Layer 7 of a small transformer language model trained on English Wikipedia (16 layers, counted from 0, width 128).
A neuron adds its activation times its output weights to the MLP's output. To switch it off is to set its activation to zero at one token and run the rest of the model.
A neuron's activation on a vector x is ReLU(weights . x), where the dot is the dot product.

Input weights of the MLP neurons that the questions are about. A number n stands for (n - 500) times 0.00083.
n40: 655 489 405 187 600 660 765 414 582 514 550 500 623 664 436 571 530 385 450 368 459 463 311 544 357 407 504 442 612 485 473 527 367 432 683 473 554 496 641 508 420 247 546 757 380 500 330 634 699 522 541 427 592 738 304 637 398 603 653 407 381 493 286 300 547 561 377 519 500 563 687 407 231 454 734 426 504 273 493 568 442 458 353 626 285 363 563 396 450 496 597 516 623 529 613 387 555 542 432 636 317 474 724 450 473 474 209 540 515 604 500 587 746 526 556 430 430 830 507 457 477 606 485 314 259 687 444 463
n85: 584 532 511 550 470 535 508 765 532 392 424 286 464 572 573 531 363 547 458 317 555 526 360 398 574 592 578 450 625 380 439 374 394 326 662 314 500 414 581 526 440 566 454 356 664 478 489 496 524 559 511 417 449 444 458 295 622 624 582 313 492 378 378 608 535 345 504 344 406 533 598 359 533 489 739 759 375 537 311 493 592 465 714 673 542 314 589 806 394 138 539 286 543 631 702 441 403 732 370 702 477 365 617 599 564 555 592 615 489 679 242 604 739 405 528 496 569 534 552 454 628 586 395 251 243 578 507 438
n190: 259 496 429 366 472 486 470 337 606 509 524 814 607 406 426 353 110 622 524 565 459 482 578 659 359 548 394 334 450 533 424 586 518 544 532 846 380 354 477 528 566 156 371 680 465 477 532 726 313 597 560 469 603 684 372 450 600 659 432 838 197 367 370 453 605 628 571 362 561 527 256 474 523 316 389 473 835 390 450 978 562 491 510 349 774 495 500 190 320 651 317 827 496 314 478 356 660 612 578 673 638 587 758 377 195 417 471 643 560 390 449 424 313 277 240 423 719 374 384 649 510 696 388 651 410 651 756 636
n234: 339 442 634 595 435 404 489 496 418 330 558 496 473 483 352 444 381 474 803 421 423 409 493 660 303 541 558 552 302 417 199 551 584 350 493 602 326 356 539 303 342 553 614 383 544 585 696 616 534 308 457 434 277 328 460 489 383 685 437 592 587 532 403 600 426 541 596 449 661 675 356 683 610 696 482 612 631 542 329 309 690 470 673 370 540 672 645 474 584 595 544 527 397 699 416 628 500 478 598 425 397 714 439 629 518 656 529 547 536 496 389 404 471 486 410 696 395 590 348 581 493 260 392 514 384 442 467 601
n327: 496 488 566 496 289 407 240 265 496 603 773 332 496 417 615 470 332 705 255 631 743 452 678 496 593 466 396 520 299 323 462 563 364 442 544 566 621 381 576 321 340 524 421 467 504 625 707 558 431 468 402 394 547 546 529 428 649 735 415 650 330 343 327 622 366 585 660 375 485 627 701 785 492 385 492 739 818 560 611 574 592 538 626 335 616 444 466 157 346 648 660 604 320 440 332 313 598 389 607 304 562 536 779 654 689 605 533 421 618 544 455 508 447 368 341 744 552 271 451 546 284 573 467 484 591 469 371 564
n351: 472 556 358 449 370 556 597 581 469 419 462 546 504 356 609 804 495 751 517 247 601 597 655 339 606 440 594 711 598 446 513 542 286 630 676 504 283 483 577 397 330 581 615 382 357 360 674 601 391 611 256 516 417 590 163 427 492 508 530 182 559 663 393 620 479 551 333 458 446 218 583 363 521 457 547 569 408 508 645 469 555 427 402 546 517 362 474 411 875 378 585 408 619 391 411 481 716 230 709 488 481 727 533 461 746 574 300 707 484 678 205 659 450 617 473 671 549 97 348 496 654 496 616 447 521 414 631 367
n366: 500 392 569 631 580 531 548 244 575 317 657 724 572 395 465 524 569 492 481 274 379 404 657 430 432 461 397 395 593 394 647 592 747 403 616 423 611 481 515 470 606 478 272 492 556 549 622 386 746 448 451 522 595 560 431 419 613 618 673 820 569 641 540 308 291 504 478 411 504 342 599 600 410 248 566 485 302 504 650 547 523 662 558 264 305 408 551 573 604 515 387 464 377 636 546 539 508 681 488 458 520 500 640 518 439 302 875 510 553 478 738 236 338 691 238 663 485 485 486 560 601 402 477 389 508 632 321 452
n382: 730 558 377 579 512 525 725 567 419 405 389 455 356 719 611 347 411 373 463 370 452 599 483 381 585 710 535 434 648 185 558 479 353 218 520 674 566 189 604 180 631 588 558 380 576 593 758 590 286 464 480 574 719 366 529 664 454 425 618 392 211 364 402 423 425 515 527 554 519 591 594 373 480 615 559 563 673 628 393 612 529 705 771 471 628 771 395 533 628 552 311 617 531 453 610 439 564 361 577 394 310 516 349 508 529 568 350 639 447 273 365 621 671 317 500 441 639 382 623 596 466 195 545 276 479 600 371 722
n418: 461 555 446 323 311 162 415 386 429 599 549 389 318 551 496 384 642 431 572 602 444 595 389 586 475 596 680 398 496 348 600 577 487 643 421 649 407 719 727 535 753 600 731 392 417 619 379 500 556 250 244 410 570 829 477 365 752 604 320 423 370 474 589 580 272 420 525 821 508 435 518 307 412 600 601 634 500 662 483 630 577 500 268 777 338 561 505 677 644 578 221 669 449 534 699 658 542 567 472 549 337 409 482 483 487 333 555 562 800 678 136 606 354 388 578 43 478 304 504 225 385 372 691 352 635 723 446 569

Output weights of the MLP neurons that the questions are about. A number n stands for (n - 500) times 0.0006.
n40: 491 419 560 642 520 527 497 488 304 515 591 474 712 472 494 701 461 832 511 497 422 456 468 603 554 503 433 466 441 488 531 633 594 421 509 506 474 614 336 476 447 422 310 489 376 630 545 428 506 437 458 519 473 366 506 643 506 727 417 649 500 405 723 577 598 447 546 491 323 536 503 380 574 470 515 573 610 630 586 541 552 428 606 494 325 500 437 381 326 568 624 395 411 546 553 395 351 582 470 689 584 518 560 433 497 528 475 488 340 416 483 509 378 447 527 583 519 421 413 335 428 592 748 535 389 560 460 351
n85: 429 301 650 695 365 620 642 365 563 351 692 491 487 460 491 549 250 669 447 477 490 497 369 509 572 554 560 503 525 416 511 533 545 696 474 473 584 612 727 552 630 387 512 412 615 594 507 356 532 484 428 546 440 585 539 442 503 539 375 491 576 621 589 607 829 513 560 351 494 700 434 530 399 388 437 317 469 416 614 342 397 356 474 344 578 464 518 324 355 517 344 605 331 415 612 699 587 314 627 338 515 500 479 462 263 453 546 623 573 691 463 392 550 585 536 569 486 528 293 580 445 557 631 513 460 512 381 465
n190: 298 488 745 550 464 577 687 728 439 593 635 407 411 679 453 513 536 500 696 417 277 566 402 713 580 693 530 439 365 301 582 287 543 533 396 228 576 661 355 592 671 488 549 357 564 313 327 441 624 676 521 604 697 596 600 448 597 533 704 318 491 599 423 362 591 322 181 634 536 486 402 483 573 673 517 735 122 413 327 139 572 605 420 625 533 372 515 948 686 253 387 370 628 311 446 532 543 554 458 596 441 451 389 662 717 621 453 575 309 456 277 427 530 484 625 571 379 528 542 724 566 419 594 397 520 454 364 364
n234: 596 406 452 410 758 535 346 450 407 522 503 476 522 559 787 453 530 428 399 614 552 414 600 446 419 555 630 465 414 518 453 361 465 580 626 429 660 485 704 519 578 389 296 486 438 355 524 453 691 441 469 460 586 612 517 516 595 472 613 431 365 523 391 453 660 392 410 406 529 388 639 299 385 528 618 518 706 400 622 632 491 721 412 556 481 436 546 456 375 329 574 533 631 401 714 329 452 549 345 514 561 330 460 533 432 522 462 534 383 481 660 497 561 457 481 590 374 465 585 404 490 602 485 466 574 623 316 419
n327: 550 378 651 378 571 464 414 578 382 477 450 419 598 604 617 601 431 523 599 519 547 681 330 591 413 585 595 507 335 557 300 657 381 554 433 437 568 430 419 648 665 494 540 586 668 519 560 600 570 413 387 538 582 632 304 704 588 665 470 447 537 774 462 564 533 576 616 469 479 634 474 406 447 471 336 351 581 619 384 526 441 484 497 476 340 512 479 587 302 413 430 407 488 679 522 411 312 468 673 459 424 443 428 409 380 642 350 644 458 342 702 367 550 542 484 387 333 466 335 582 602 506 689 317 564 453 494 395
n351: 480 557 503 481 516 437 689 444 410 549 279 768 638 512 416 467 486 611 466 535 513 376 585 538 506 652 658 232 531 506 258 622 599 513 407 363 519 621 640 487 453 397 471 581 331 375 613 441 439 448 571 335 328 455 412 507 568 577 342 528 667 535 412 613 610 500 453 383 405 429 612 379 543 559 632 494 497 457 540 285 493 451 664 276 635 599 566 471 353 604 346 573 376 481 548 442 550 522 680 515 494 620 558 660 373 374 301 455 484 686 405 517 713 397 671 591 500 361 422 535 653 594 443 487 543 634 602 398
n366: 441 566 573 435 666 547 541 475 363 597 538 500 461 547 589 511 562 522 552 611 517 508 436 445 440 594 626 565 492 416 560 550 444 586 451 424 427 476 283 486 523 459 549 459 310 628 473 489 432 577 426 488 556 473 595 563 555 557 676 571 610 448 415 636 297 665 322 508 306 383 519 660 359 403 422 600 509 554 314 522 556 516 387 512 312 520 601 560 566 577 565 559 684 516 392 500 450 492 424 503 304 278 578 434 401 463 469 524 478 506 464 511 494 439 497 609 449 497 605 572 595 532 642 320 651 475 487 542
n382: 334 443 568 621 365 468 636 538 401 399 543 713 598 465 561 481 188 748 515 331 451 540 742 525 339 518 380 632 585 562 532 547 471 500 546 471 387 494 617 522 578 482 598 497 508 423 223 534 445 578 537 547 465 695 534 613 477 491 526 572 490 573 503 339 590 568 462 470 602 469 295 522 516 290 294 405 493 553 654 426 456 481 437 308 543 341 371 553 544 439 590 463 443 548 393 512 640 583 444 571 348 758 418 455 613 653 486 599 588 526 438 407 503 439 596 388 468 630 503 613 618 578 436 661 565 403 450 473
n418: 239 572 627 601 688 333 662 685 286 631 356 436 385 448 475 355 580 685 325 562 520 784 492 535 515 404 476 359 433 546 567 385 446 531 446 552 366 481 380 609 712 515 346 532 640 469 284 731 438 824 676 648 472 628 623 601 537 400 504 583 541 624 379 566 480 326 544 489 562 457 536 307 476 123 504 466 614 400 822 531 528 402 524 479 663 547 579 449 304 347 589 521 339 605 354 389 412 531 27 600 544 264 566 387 581 512 409 531 694 394 611 448 384 504 461 625 662 459 441 712 471 534 572 500 582 539 366 424

Each question names a token from some text and the token that comes next. It shows the vector x that enters the MLP there. A number n stands for (n - 500) times 0.007.

Then comes g, the gradient of the next token's log-probability with respect to the MLP's output, scaled to length 1. A neuron's effect is roughly proportional to its activation times (output weights . g). A number n stands for (n - 500) times 0.0008.

"ard", then "-"
x: 459 435 782 454 407 559 351 604 180 621 606 488 746 366 300 351 617 675 512 615 281 729 527 507 621 461 611 413 547 778 383 342 639 618 457 501 393 539 486 644 646 401 339 462 579 415 713 319 565 270 433 406 542 697 373 560 428 422 321 517 292 320 681 649 493 472 627 286 318 750 671 596 322 539 513 474 875 577 786 422 437 579 585 570 424 528 426 464 241 438 390 309 529 420 448 548 215 395 736 242 519 830 386 356 486 436 500 420 511 326 597 566 572 374 609 456 640 446 712 642 375 514 578 484 626 363 438 612
g: 637 404 469 441 491 452 639 405 375 571 497 341 506 457 590 630 694 537 452 502 434 831 458 451 567 507 601 320 594 386 403 502 549 451 551 395 618 634 494 271 501 715 277 485 345 541 496 398 692 474 588 673 631 577 377 431 475 591 507 220 394 632 367 674 473 452 438 210 427 470 477 439 535 337 571 520 511 582 342 608 452 496 564 415 630 572 501 419 436 639 637 456 336 673 522 484 627 556 543 548 423 502 616 507 446 651 642 290 415 453 555 556 470 608 637 488 401 214 393 444 515 397 565 526 427 657 502 632
Which neuron, switched off, lowers the next token's probability most? n327

" |", then " An"
x: 496 504 680 356 494 596 514 760 357 724 418 482 655 311 390 376 461 611 543 430 291 667 443 373 583 621 546 513 568 692 336 468 515 760 459 490 681 373 505 728 452 358 278 451 438 498 542 293 583 186 537 750 629 641 364 668 271 454 584 425 275 271 688 606 747 414 523 404 477 601 662 518 392 530 404 322 462 426 625 454 471 675 378 750 562 448 419 657 606 583 361 213 486 386 483 424 212 394 653 295 535 605 303 201 540 628 613 266 424 393 492 450 685 608 661 598 636 592 741 430 526 688 522 498 416 327 547 558
g: 572 603 418 389 561 273 434 459 660 462 441 554 519 591 515 600 586 424 495 510 588 541 627 498 321 692 543 499 398 443 401 486 500 454 614 523 521 512 382 374 440 407 579 276 710 465 408 605 549 494 579 615 359 684 473 458 512 247 709 652 660 423 460 532 537 495 593 448 483 538 469 641 408 445 526 694 534 376 542 536 471 466 327 460 582 460 286 489 623 655 516 670 388 375 300 466 543 560 607 430 567 629 334 608 296 352 726 543 583 579 454 438 507 534 531 362 281 461 464 595 391 663 617 474 237 402 784 369
Which neuron, switched off, raises the next token's probability most? n40

"ly", then "de"
x: 470 548 668 466 557 520 507 687 196 660 613 670 827 310 344 252 356 796 617 510 395 698 547 490 676 579 600 649 503 507 547 385 660 628 317 428 575 437 339 622 632 432 220 493 503 429 696 289 458 281 560 266 519 519 620 590 386 517 500 527 303 336 414 724 547 464 628 299 434 617 442 639 458 625 411 353 790 561 703 451 437 550 452 657 285 481 525 369 360 596 595 288 500 469 603 402 150 496 841 349 511 769 538 382 406 639 499 395 458 446 341 582 498 434 713 383 390 438 610 669 531 390 570 245 435 300 490 657
g: 678 321 316 515 671 558 387 606 574 463 481 582 392 439 609 493 484 411 642 584 313 351 594 266 471 727 369 539 428 486 371 403 346 499 624 515 496 578 575 515 543 274 550 620 711 254 587 547 765 687 320 439 558 514 353 549 583 532 673 539 531 407 525 471 480 372 454 450 778 501 344 475 441 510 431 572 490 340 466 614 512 478 619 582 626 512 300 453 282 434 591 380 520 538 554 618 463 457 337 475 558 523 435 411 664 696 390 451 630 420 461 472 614 469 642 493 525 373 455 516 405 623 638 618 404 372 470 619
Which two neurons, each switched off alone, lower its probability most, in order? n234, n327

"|", then " Ship"
x: 629 404 720 429 464 432 565 806 214 729 473 333 744 284 316 285 645 560 397 437 109 736 575 528 376 375 675 578 498 570 517 437 534 756 477 412 603 553 539 559 513 319 405 539 417 450 576 525 721 377 737 430 488 669 402 615 435 484 717 468 365 325 553 480 436 512 669 238 477 545 562 579 471 330 598 431 612 356 647 345 383 621 439 689 494 261 584 550 576 650 305 319 594 477 463 563 287 495 705 221 482 653 298 430 585 606 567 304 396 310 435 546 670 449 731 532 742 500 679 372 439 618 574 434 469 347 546 514
g: 705 560 786 652 332 402 375 517 631 480 374 481 328 522 431 584 478 732 486 423 648 373 469 698 514 711 417 627 262 463 392 622 447 535 514 424 543 361 429 489 456 430 473 413 304 547 400 501 513 411 764 512 388 488 402 423 548 508 585 308 457 442 663 562 614 643 523 327 485 421 528 392 448 507 491 586 511 530 449 367 553 510 487 667 468 852 274 474 434 389 416 449 264 544 554 538 736 510 393 535 466 466 567 593 495 618 546 507 378 494 452 353 597 425 485 554 425 518 484 508 452 482 655 467 531 745 462 693
Which neuron, switched off, lowers the next token's probability most? n40

"ien", then " |"
x: 433 339 757 552 502 448 527 718 305 598 553 562 580 310 313 366 687 775 405 687 256 758 384 510 649 540 683 492 623 594 331 533 672 639 499 502 457 467 383 621 465 369 300 509 499 618 591 361 432 267 393 373 429 713 317 410 377 465 317 543 258 472 661 689 484 466 627 486 299 550 704 515 412 489 305 540 893 577 804 396 254 596 378 542 394 445 464 430 488 626 508 262 493 448 586 400 151 364 737 193 523 684 380 435 614 511 478 249 525 537 748 453 517 439 619 403 563 510 704 584 320 556 590 522 699 487 567 605
g: 598 527 458 523 424 532 371 422 526 652 650 617 413 499 414 430 431 437 445 624 269 512 401 581 345 550 540 403 435 599 560 502 500 531 540 678 487 613 544 485 488 493 556 536 522 492 434 527 389 418 283 509 565 314 527 507 483 544 604 348 496 267 563 429 438 634 420 647 303 699 637 554 650 390 668 507 444 625 464 666 575 428 600 562 335 639 560 485 439 576 416 347 595 312 718 387 487 519 477 626 271 521 694 560 525 651 655 255 716 471 269 377 573 536 583 540 701 571 381 457 201 609 528 432 380 484 406 464
Which neuron, switched off, raises the next token's probability most? n327

" ", then "ven"
x: 558 438 659 470 465 486 677 713 313 673 435 642 777 289 200 371 411 557 480 465 187 742 640 426 573 386 682 344 578 532 568 311 522 564 512 560 587 416 463 679 610 502 253 549 360 484 686 236 587 328 622 390 404 667 533 646 424 388 628 418 288 444 575 799 451 462 557 269 433 358 551 580 479 559 517 513 639 391 626 379 529 518 640 674 384 407 764 636 599 348 304 308 559 539 593 465 316 630 674 191 506 787 413 304 503 646 735 167 369 378 546 405 556 518 675 512 394 534 685 511 391 700 385 389 432 522 487 538
g: 357 552 720 533 469 547 683 553 642 462 479 480 377 405 567 540 609 608 539 665 591 396 656 542 496 243 593 569 335 495 696 492 576 578 344 364 483 402 660 305 339 542 660 523 705 503 416 471 279 307 587 559 519 558 436 423 506 649 574 528 391 393 472 422 432 483 317 616 430 586 369 395 656 426 537 567 593 466 417 450 512 353 639 298 507 374 494 462 377 439 540 478 448 341 712 500 720 571 521 659 482 502 557 350 373 481 692 496 480 675 588 429 518 469 579 526 504 308 550 362 475 444 639 472 277 766 493 461
Which neuron, switched off, lowers the next token's probability most? n85

"1", then " "
x: 636 509 731 399 616 487 618 605 414 641 430 583 806 325 234 284 397 711 483 515 313 637 520 584 672 407 732 313 541 579 480 494 719 694 486 572 558 492 476 678 627 439 319 474 542 625 699 384 727 233 284 529 735 661 472 789 387 452 658 497 311 266 577 736 428 521 557 282 529 495 613 359 423 530 503 385 583 455 712 518 410 459 523 451 458 395 458 626 582 405 213 338 478 453 602 447 234 361 594 370 459 816 261 319 335 636 446 327 472 536 508 464 733 564 660 324 349 488 774 400 298 456 507 443 456 390 687 480
g: 418 448 480 349 433 487 424 661 410 352 599 239 334 471 654 311 518 392 414 750 408 497 604 614 614 438 428 516 449 361 633 467 390 456 562 300 568 406 540 419 437 461 564 349 629 519 394 342 370 370 583 745 550 625 316 677 582 542 535 574 566 434 479 396 599 504 571 395 489 727 466 607 521 335 539 466 716 614 332 469 585 548 551 618 522 480 426 586 566 656 527 393 633 552 531 573 479 449 505 370 663 365 599 554 324 392 348 729 467 589 581 548 247 411 480 504 644 441 625 408 447 551 556 610 476 613 693 384
Which neuron, switched off, raises the next token's probability most? n382

" city", then " center"
x: 787 581 658 495 441 491 684 616 265 603 515 568 677 417 369 419 538 586 400 435 230 616 293 589 634 642 466 426 716 543 477 382 660 540 457 596 614 365 355 566 422 416 464 589 616 599 587 201 510 266 603 527 553 741 442 549 405 391 410 302 267 298 601 546 572 606 590 407 480 622 665 523 513 455 522 385 613 551 761 264 466 547 532 686 453 456 401 484 468 292 259 217 532 392 622 545 341 413 811 248 589 750 445 140 589 411 630 119 475 481 602 453 731 482 547 347 506 650 668 502 396 481 519 259 543 405 774 579
g: 595 317 528 578 598 502 643 450 500 452 365 441 520 465 344 831 364 486 361 469 483 456 498 502 593 483 398 525 534 382 497 635 520 486 602 367 605 497 411 460 409 473 622 338 576 326 624 510 607 521 394 383 270 508 653 664 738 572 546 448 402 473 465 424 440 668 533 660 514 369 453 418 404 534 634 395 458 598 214 442 574 451 544 437 398 543 504 275 621 757 497 404 629 515 482 558 389 559 460 463 681 494 571 422 555 456 488 642 438 323 464 598 497 577 585 585 644 519 477 771 622 624 353 227 381 587 613 318
Which neuron, switched off, raises the next token's probability most? n382

" a", then " C"
x: 650 521 592 371 402 690 606 712 398 737 485 621 741 305 126 379 379 471 482 487 364 710 527 501 633 350 800 424 582 623 650 550 501 554 454 421 758 515 456 781 579 409 272 350 486 377 691 290 682 241 465 325 487 721 514 547 461 401 502 500 353 372 481 674 583 248 439 257 362 526 521 724 623 591 469 372 593 500 628 275 450 672 561 696 563 313 444 412 524 425 244 306 640 422 689 508 213 652 627 319 476 690 361 338 570 645 500 561 318 549 510 455 548 635 638 426 431 564 700 554 397 572 418 466 391 381 534 432
g: 529 269 666 465 461 525 498 480 430 603 697 388 425 530 335 388 469 592 625 533 471 502 381 552 591 589 624 486 370 454 590 476 354 471 456 424 582 453 456 210 689 536 653 308 689 658 422 703 344 368 555 524 703 496 571 389 618 644 565 510 589 583 582 549 663 383 364 402 273 487 458 471 426 559 476 585 583 415 454 400 664 501 454 648 636 646 556 401 523 586 377 424 398 480 436 319 549 393 554 545 558 364 453 573 585 345 628 617 572 590 480 385 469 773 403 342 391 404 352 410 305 609 665 523 434 436 511 687
Which neuron, switched off, lowers the next token's probability most? n85

" for", then " the"
x: 576 548 653 502 592 633 683 651 230 789 410 490 749 283 349 470 640 538 459 460 354 651 499 618 677 322 719 535 599 457 657 518 545 649 478 610 592 446 629 637 451 350 295 521 514 446 676 403 619 200 426 404 605 741 449 518 450 234 566 408 211 398 677 509 750 504 547 243 422 581 606 478 587 491 429 493 481 387 837 318 443 574 384 660 435 475 390 428 557 366 268 233 409 508 503 380 386 381 583 232 511 624 333 303 608 588 517 367 338 530 454 328 670 551 651 525 403 677 733 562 408 632 393 680 245 427 792 464
g: 491 505 360 488 508 627 558 326 353 406 491 550 581 272 593 519 398 238 668 436 480 661 440 552 557 496 482 619 428 494 421 586 479 209 583 538 312 547 650 552 287 538 278 551 525 567 590 468 485 386 206 415 508 365 472 516 515 471 458 424 545 446 355 773 700 583 457 443 527 453 592 428 605 411 635 442 543 414 468 526 473 385 698 349 585 612 375 564 388 388 606 546 555 457 594 520 463 704 732 530 471 600 395 537 573 686 473 466 649 590 574 339 543 479 587 507 561 556 435 608 481 520 652 580 377 683 517 211
Which neuron, switched off, lowers the next token's probability most? n40

"ot", then " German"
x: 446 491 695 438 364 500 307 636 285 505 462 635 744 355 323 375 573 586 422 668 321 788 471 499 579 532 563 511 400 711 417 471 584 520 472 445 408 590 564 705 587 466 352 556 480 483 692 273 644 360 498 347 537 783 435 606 333 322 418 354 346 362 499 652 413 499 495 188 345 662 521 675 509 451 479 510 856 700 770 445 374 544 593 616 546 501 604 496 389 448 491 57 645 479 532 415 219 358 725 137 550 764 443 309 474 709 564 456 392 466 551 497 527 517 519 383 349 518 763 618 503 587 436 324 745 453 477 629
g: 475 577 434 463 599 473 561 583 628 561 583 415 389 351 674 412 646 683 659 614 532 643 287 457 570 558 755 450 437 520 650 538 391 347 546 220 540 595 546 534 552 330 533 606 568 422 353 583 394 480 514 582 688 396 462 588 609 584 542 575 624 434 380 534 528 474 692 304 542 598 482 403 523 444 576 372 455 593 536 481 368 344 438 471 467 588 271 311 443 691 375 468 490 647 637 337 492 528 615 349 271 381 433 470 721 489 617 449 586 426 415 490 533 578 593 448 474 639 280 526 471 375 300 415 493 718 437 406
Which neuron, switched off, lowers the next token's probability most? n327

" |", then "\n"
x: 536 520 660 347 557 540 604 802 363 829 389 682 731 395 230 240 424 448 484 468 267 619 533 606 571 400 584 530 589 482 454 459 578 807 524 376 656 529 552 713 492 443 358 492 443 592 611 399 513 248 435 480 647 647 273 811 375 531 539 424 282 282 491 613 633 484 492 349 351 542 663 528 609 494 356 377 540 337 758 570 500 663 304 717 594 393 565 519 556 577 336 338 562 546 562 505 196 356 533 231 577 717 326 194 532 678 638 361 460 425 526 403 600 508 379 399 739 586 668 435 367 415 522 444 479 392 485 448
g: 403 315 385 770 255 511 463 598 411 673 531 667 645 348 377 518 256 562 511 424 478 545 616 557 409 480 489 555 477 579 368 425 287 675 429 448 477 417 569 498 498 470 454 698 618 584 520 391 515 568 531 382 527 466 522 314 330 691 401 347 522 316 536 552 656 554 477 415 419 443 554 428 647 487 580 508 635 456 605 532 531 678 574 512 541 530 360 659 348 450 386 371 623 521 496 583 570 401 608 322 556 603 445 455 543 544 493 323 509 522 524 508 685 807 753 396 305 467 524 577 347 638 604 521 561 345 368 463
Which neuron, switched off, lowers the next token's probability most? n40

"it", then "ular"
x: 485 483 674 339 389 538 482 603 330 608 623 627 765 336 390 339 563 761 356 542 293 716 532 603 496 466 610 570 616 572 523 272 583 572 561 358 395 429 543 587 500 452 473 487 373 618 616 306 676 434 476 143 470 800 460 675 464 366 595 333 335 289 350 712 575 555 578 263 358 550 506 608 491 604 440 541 958 627 758 304 476 587 486 574 468 482 614 612 459 422 382 103 509 465 542 396 241 369 728 183 543 646 393 273 415 723 587 346 430 467 560 518 507 531 491 398 344 537 783 672 375 564 629 352 669 438 432 564
g: 632 338 691 529 488 333 360 492 197 594 471 637 612 449 423 490 535 467 444 565 516 591 404 563 572 554 396 325 286 593 335 583 563 669 486 382 519 434 411 517 480 418 462 355 608 530 550 551 506 532 666 419 525 333 384 599 446 437 669 621 435 694 668 387 518 568 614 732 597 450 427 523 387 481 509 525 611 630 655 527 498 506 399 579 352 648 437 435 350 317 531 353 383 321 606 667 658 485 550 422 380 547 231 545 539 613 639 563 426 448 706 431 345 394 638 396 530 372 610 394 499 470 373 703 538 487 583 625
Which neuron, switched off, lowers the next token's probability most? n327

"1", then "–"
x: 705 521 730 495 435 405 433 593 356 566 421 433 829 211 298 275 665 672 415 549 325 697 460 481 676 479 736 503 495 750 523 489 522 586 520 500 592 491 611 565 589 361 219 634 491 515 603 433 744 284 416 506 749 582 611 667 591 537 556 315 457 275 692 562 273 507 572 400 419 465 470 388 277 521 440 299 663 540 683 422 429 661 596 511 501 295 426 696 518 587 242 214 484 268 533 512 427 348 682 358 489 766 289 284 451 533 727 275 353 406 591 573 693 508 610 535 520 440 650 346 518 605 566 402 455 300 572 591
g: 545 464 505 651 626 461 696 451 478 568 429 274 255 466 443 579 475 503 436 571 441 677 548 528 601 655 495 334 612 620 513 429 499 420 484 354 571 577 403 332 681 502 348 461 518 347 579 672 395 602 621 510 468 735 478 432 514 706 452 390 631 419 411 515 509 488 499 276 472 316 365 425 356 603 660 333 617 551 232 682 638 621 535 429 555 576 326 580 413 379 582 512 429 530 555 598 522 458 496 618 414 215 515 595 597 446 470 541 538 511 573 559 488 765 480 455 483 391 687 379 493 228 451 409 513 612 573 531
Which neuron, switched off, lowers the next token's probability most? n418

"ne", then "i"
x: 570 356 628 674 411 566 701 604 86 568 503 540 576 211 519 312 315 829 603 618 212 673 487 624 520 453 615 543 587 524 467 500 524 508 588 639 500 371 668 531 545 477 348 516 542 622 745 391 406 172 569 407 645 672 303 448 352 478 393 536 305 341 552 708 475 639 723 458 500 675 534 524 408 562 495 350 736 496 717 523 425 530 424 575 420 335 398 392 379 571 402 301 619 466 492 456 125 539 746 352 447 852 375 310 526 619 559 226 313 452 571 492 567 488 584 518 428 475 708 419 291 417 651 407 787 433 623 508
g: 417 664 479 486 617 481 371 447 483 421 455 585 372 525 756 280 220 454 562 465 495 486 643 553 525 526 582 363 491 564 351 540 556 509 338 444 643 267 719 354 548 566 455 358 355 644 555 695 540 615 449 430 550 404 396 406 493 381 514 505 587 465 643 480 674 716 375 588 505 330 451 535 339 504 550 581 226 464 346 528 405 604 517 410 481 569 581 521 510 570 380 552 366 447 559 612 369 450 651 573 547 529 358 665 567 567 610 654 316 588 505 495 533 560 599 511 520 655 694 650 611 466 336 448 244 435 620 357
Which neuron, switched off, raises the next token's probability most? n327

"-", then "d"
x: 572 452 608 500 543 551 458 685 339 612 428 426 563 342 345 325 470 588 453 738 333 684 412 536 530 511 811 543 359 656 448 384 550 555 463 549 545 406 375 730 777 407 452 589 472 627 769 307 602 270 456 346 419 636 477 630 284 396 620 614 436 333 493 719 543 534 743 256 485 366 637 558 377 439 410 551 600 454 718 364 409 560 642 781 376 446 663 628 573 513 340 372 344 572 567 331 148 572 699 369 582 700 309 362 541 673 654 304 299 405 413 428 721 498 733 675 426 511 639 481 254 589 526 242 398 253 544 394
g: 485 503 695 518 559 431 417 695 468 259 484 681 381 346 388 613 604 392 520 751 535 384 621 485 441 397 743 419 504 410 478 404 431 640 426 545 563 465 590 382 507 562 569 536 532 734 819 460 486 591 409 556 714 578 487 587 534 726 355 482 365 540 374 433 410 389 441 655 489 463 415 385 676 506 641 610 392 417 645 380 465 482 509 591 534 546 522 497 635 359 464 531 249 245 368 571 634 542 418 490 590 435 491 459 624 648 568 348 512 347 562 403 544 377 437 490 389 599 456 492 543 628 294 482 327 529 400 473
Which neuron, switched off, raises the next token's probability most? n85

"1", then "8"
x: 646 533 732 406 593 521 594 611 445 662 423 590 819 316 231 290 399 693 482 513 296 597 534 583 668 433 721 335 556 564 479 503 726 682 519 543 538 491 495 685 606 458 314 501 543 632 727 386 717 230 281 490 779 622 495 784 395 478 629 468 326 245 567 735 398 528 524 289 522 514 630 376 412 519 501 413 603 471 697 534 408 466 532 473 445 399 471 603 571 414 212 341 489 432 604 454 214 339 585 366 453 839 274 317 342 640 482 300 491 525 511 458 723 537 629 307 366 491 778 390 295 433 495 419 480 367 686 485
g: 489 607 589 395 754 498 454 609 502 549 513 409 330 568 715 306 592 606 673 304 604 512 540 493 582 438 586 257 636 347 365 474 451 511 399 431 471 511 582 582 502 289 518 663 551 662 677 558 576 394 236 618 583 524 511 554 466 528 527 500 497 688 691 577 460 393 561 406 506 546 470 247 802 610 479 447 383 459 429 634 469 386 559 480 338 520 656 406 552 436 478 606 339 422 505 564 511 548 381 335 587 353 601 550 741 332 569 633 457 439 486 297 433 453 594 494 426 458 581 421 448 436 380 325 504 393 545 622
Which neuron, switched off, raises the next token's probability most? n382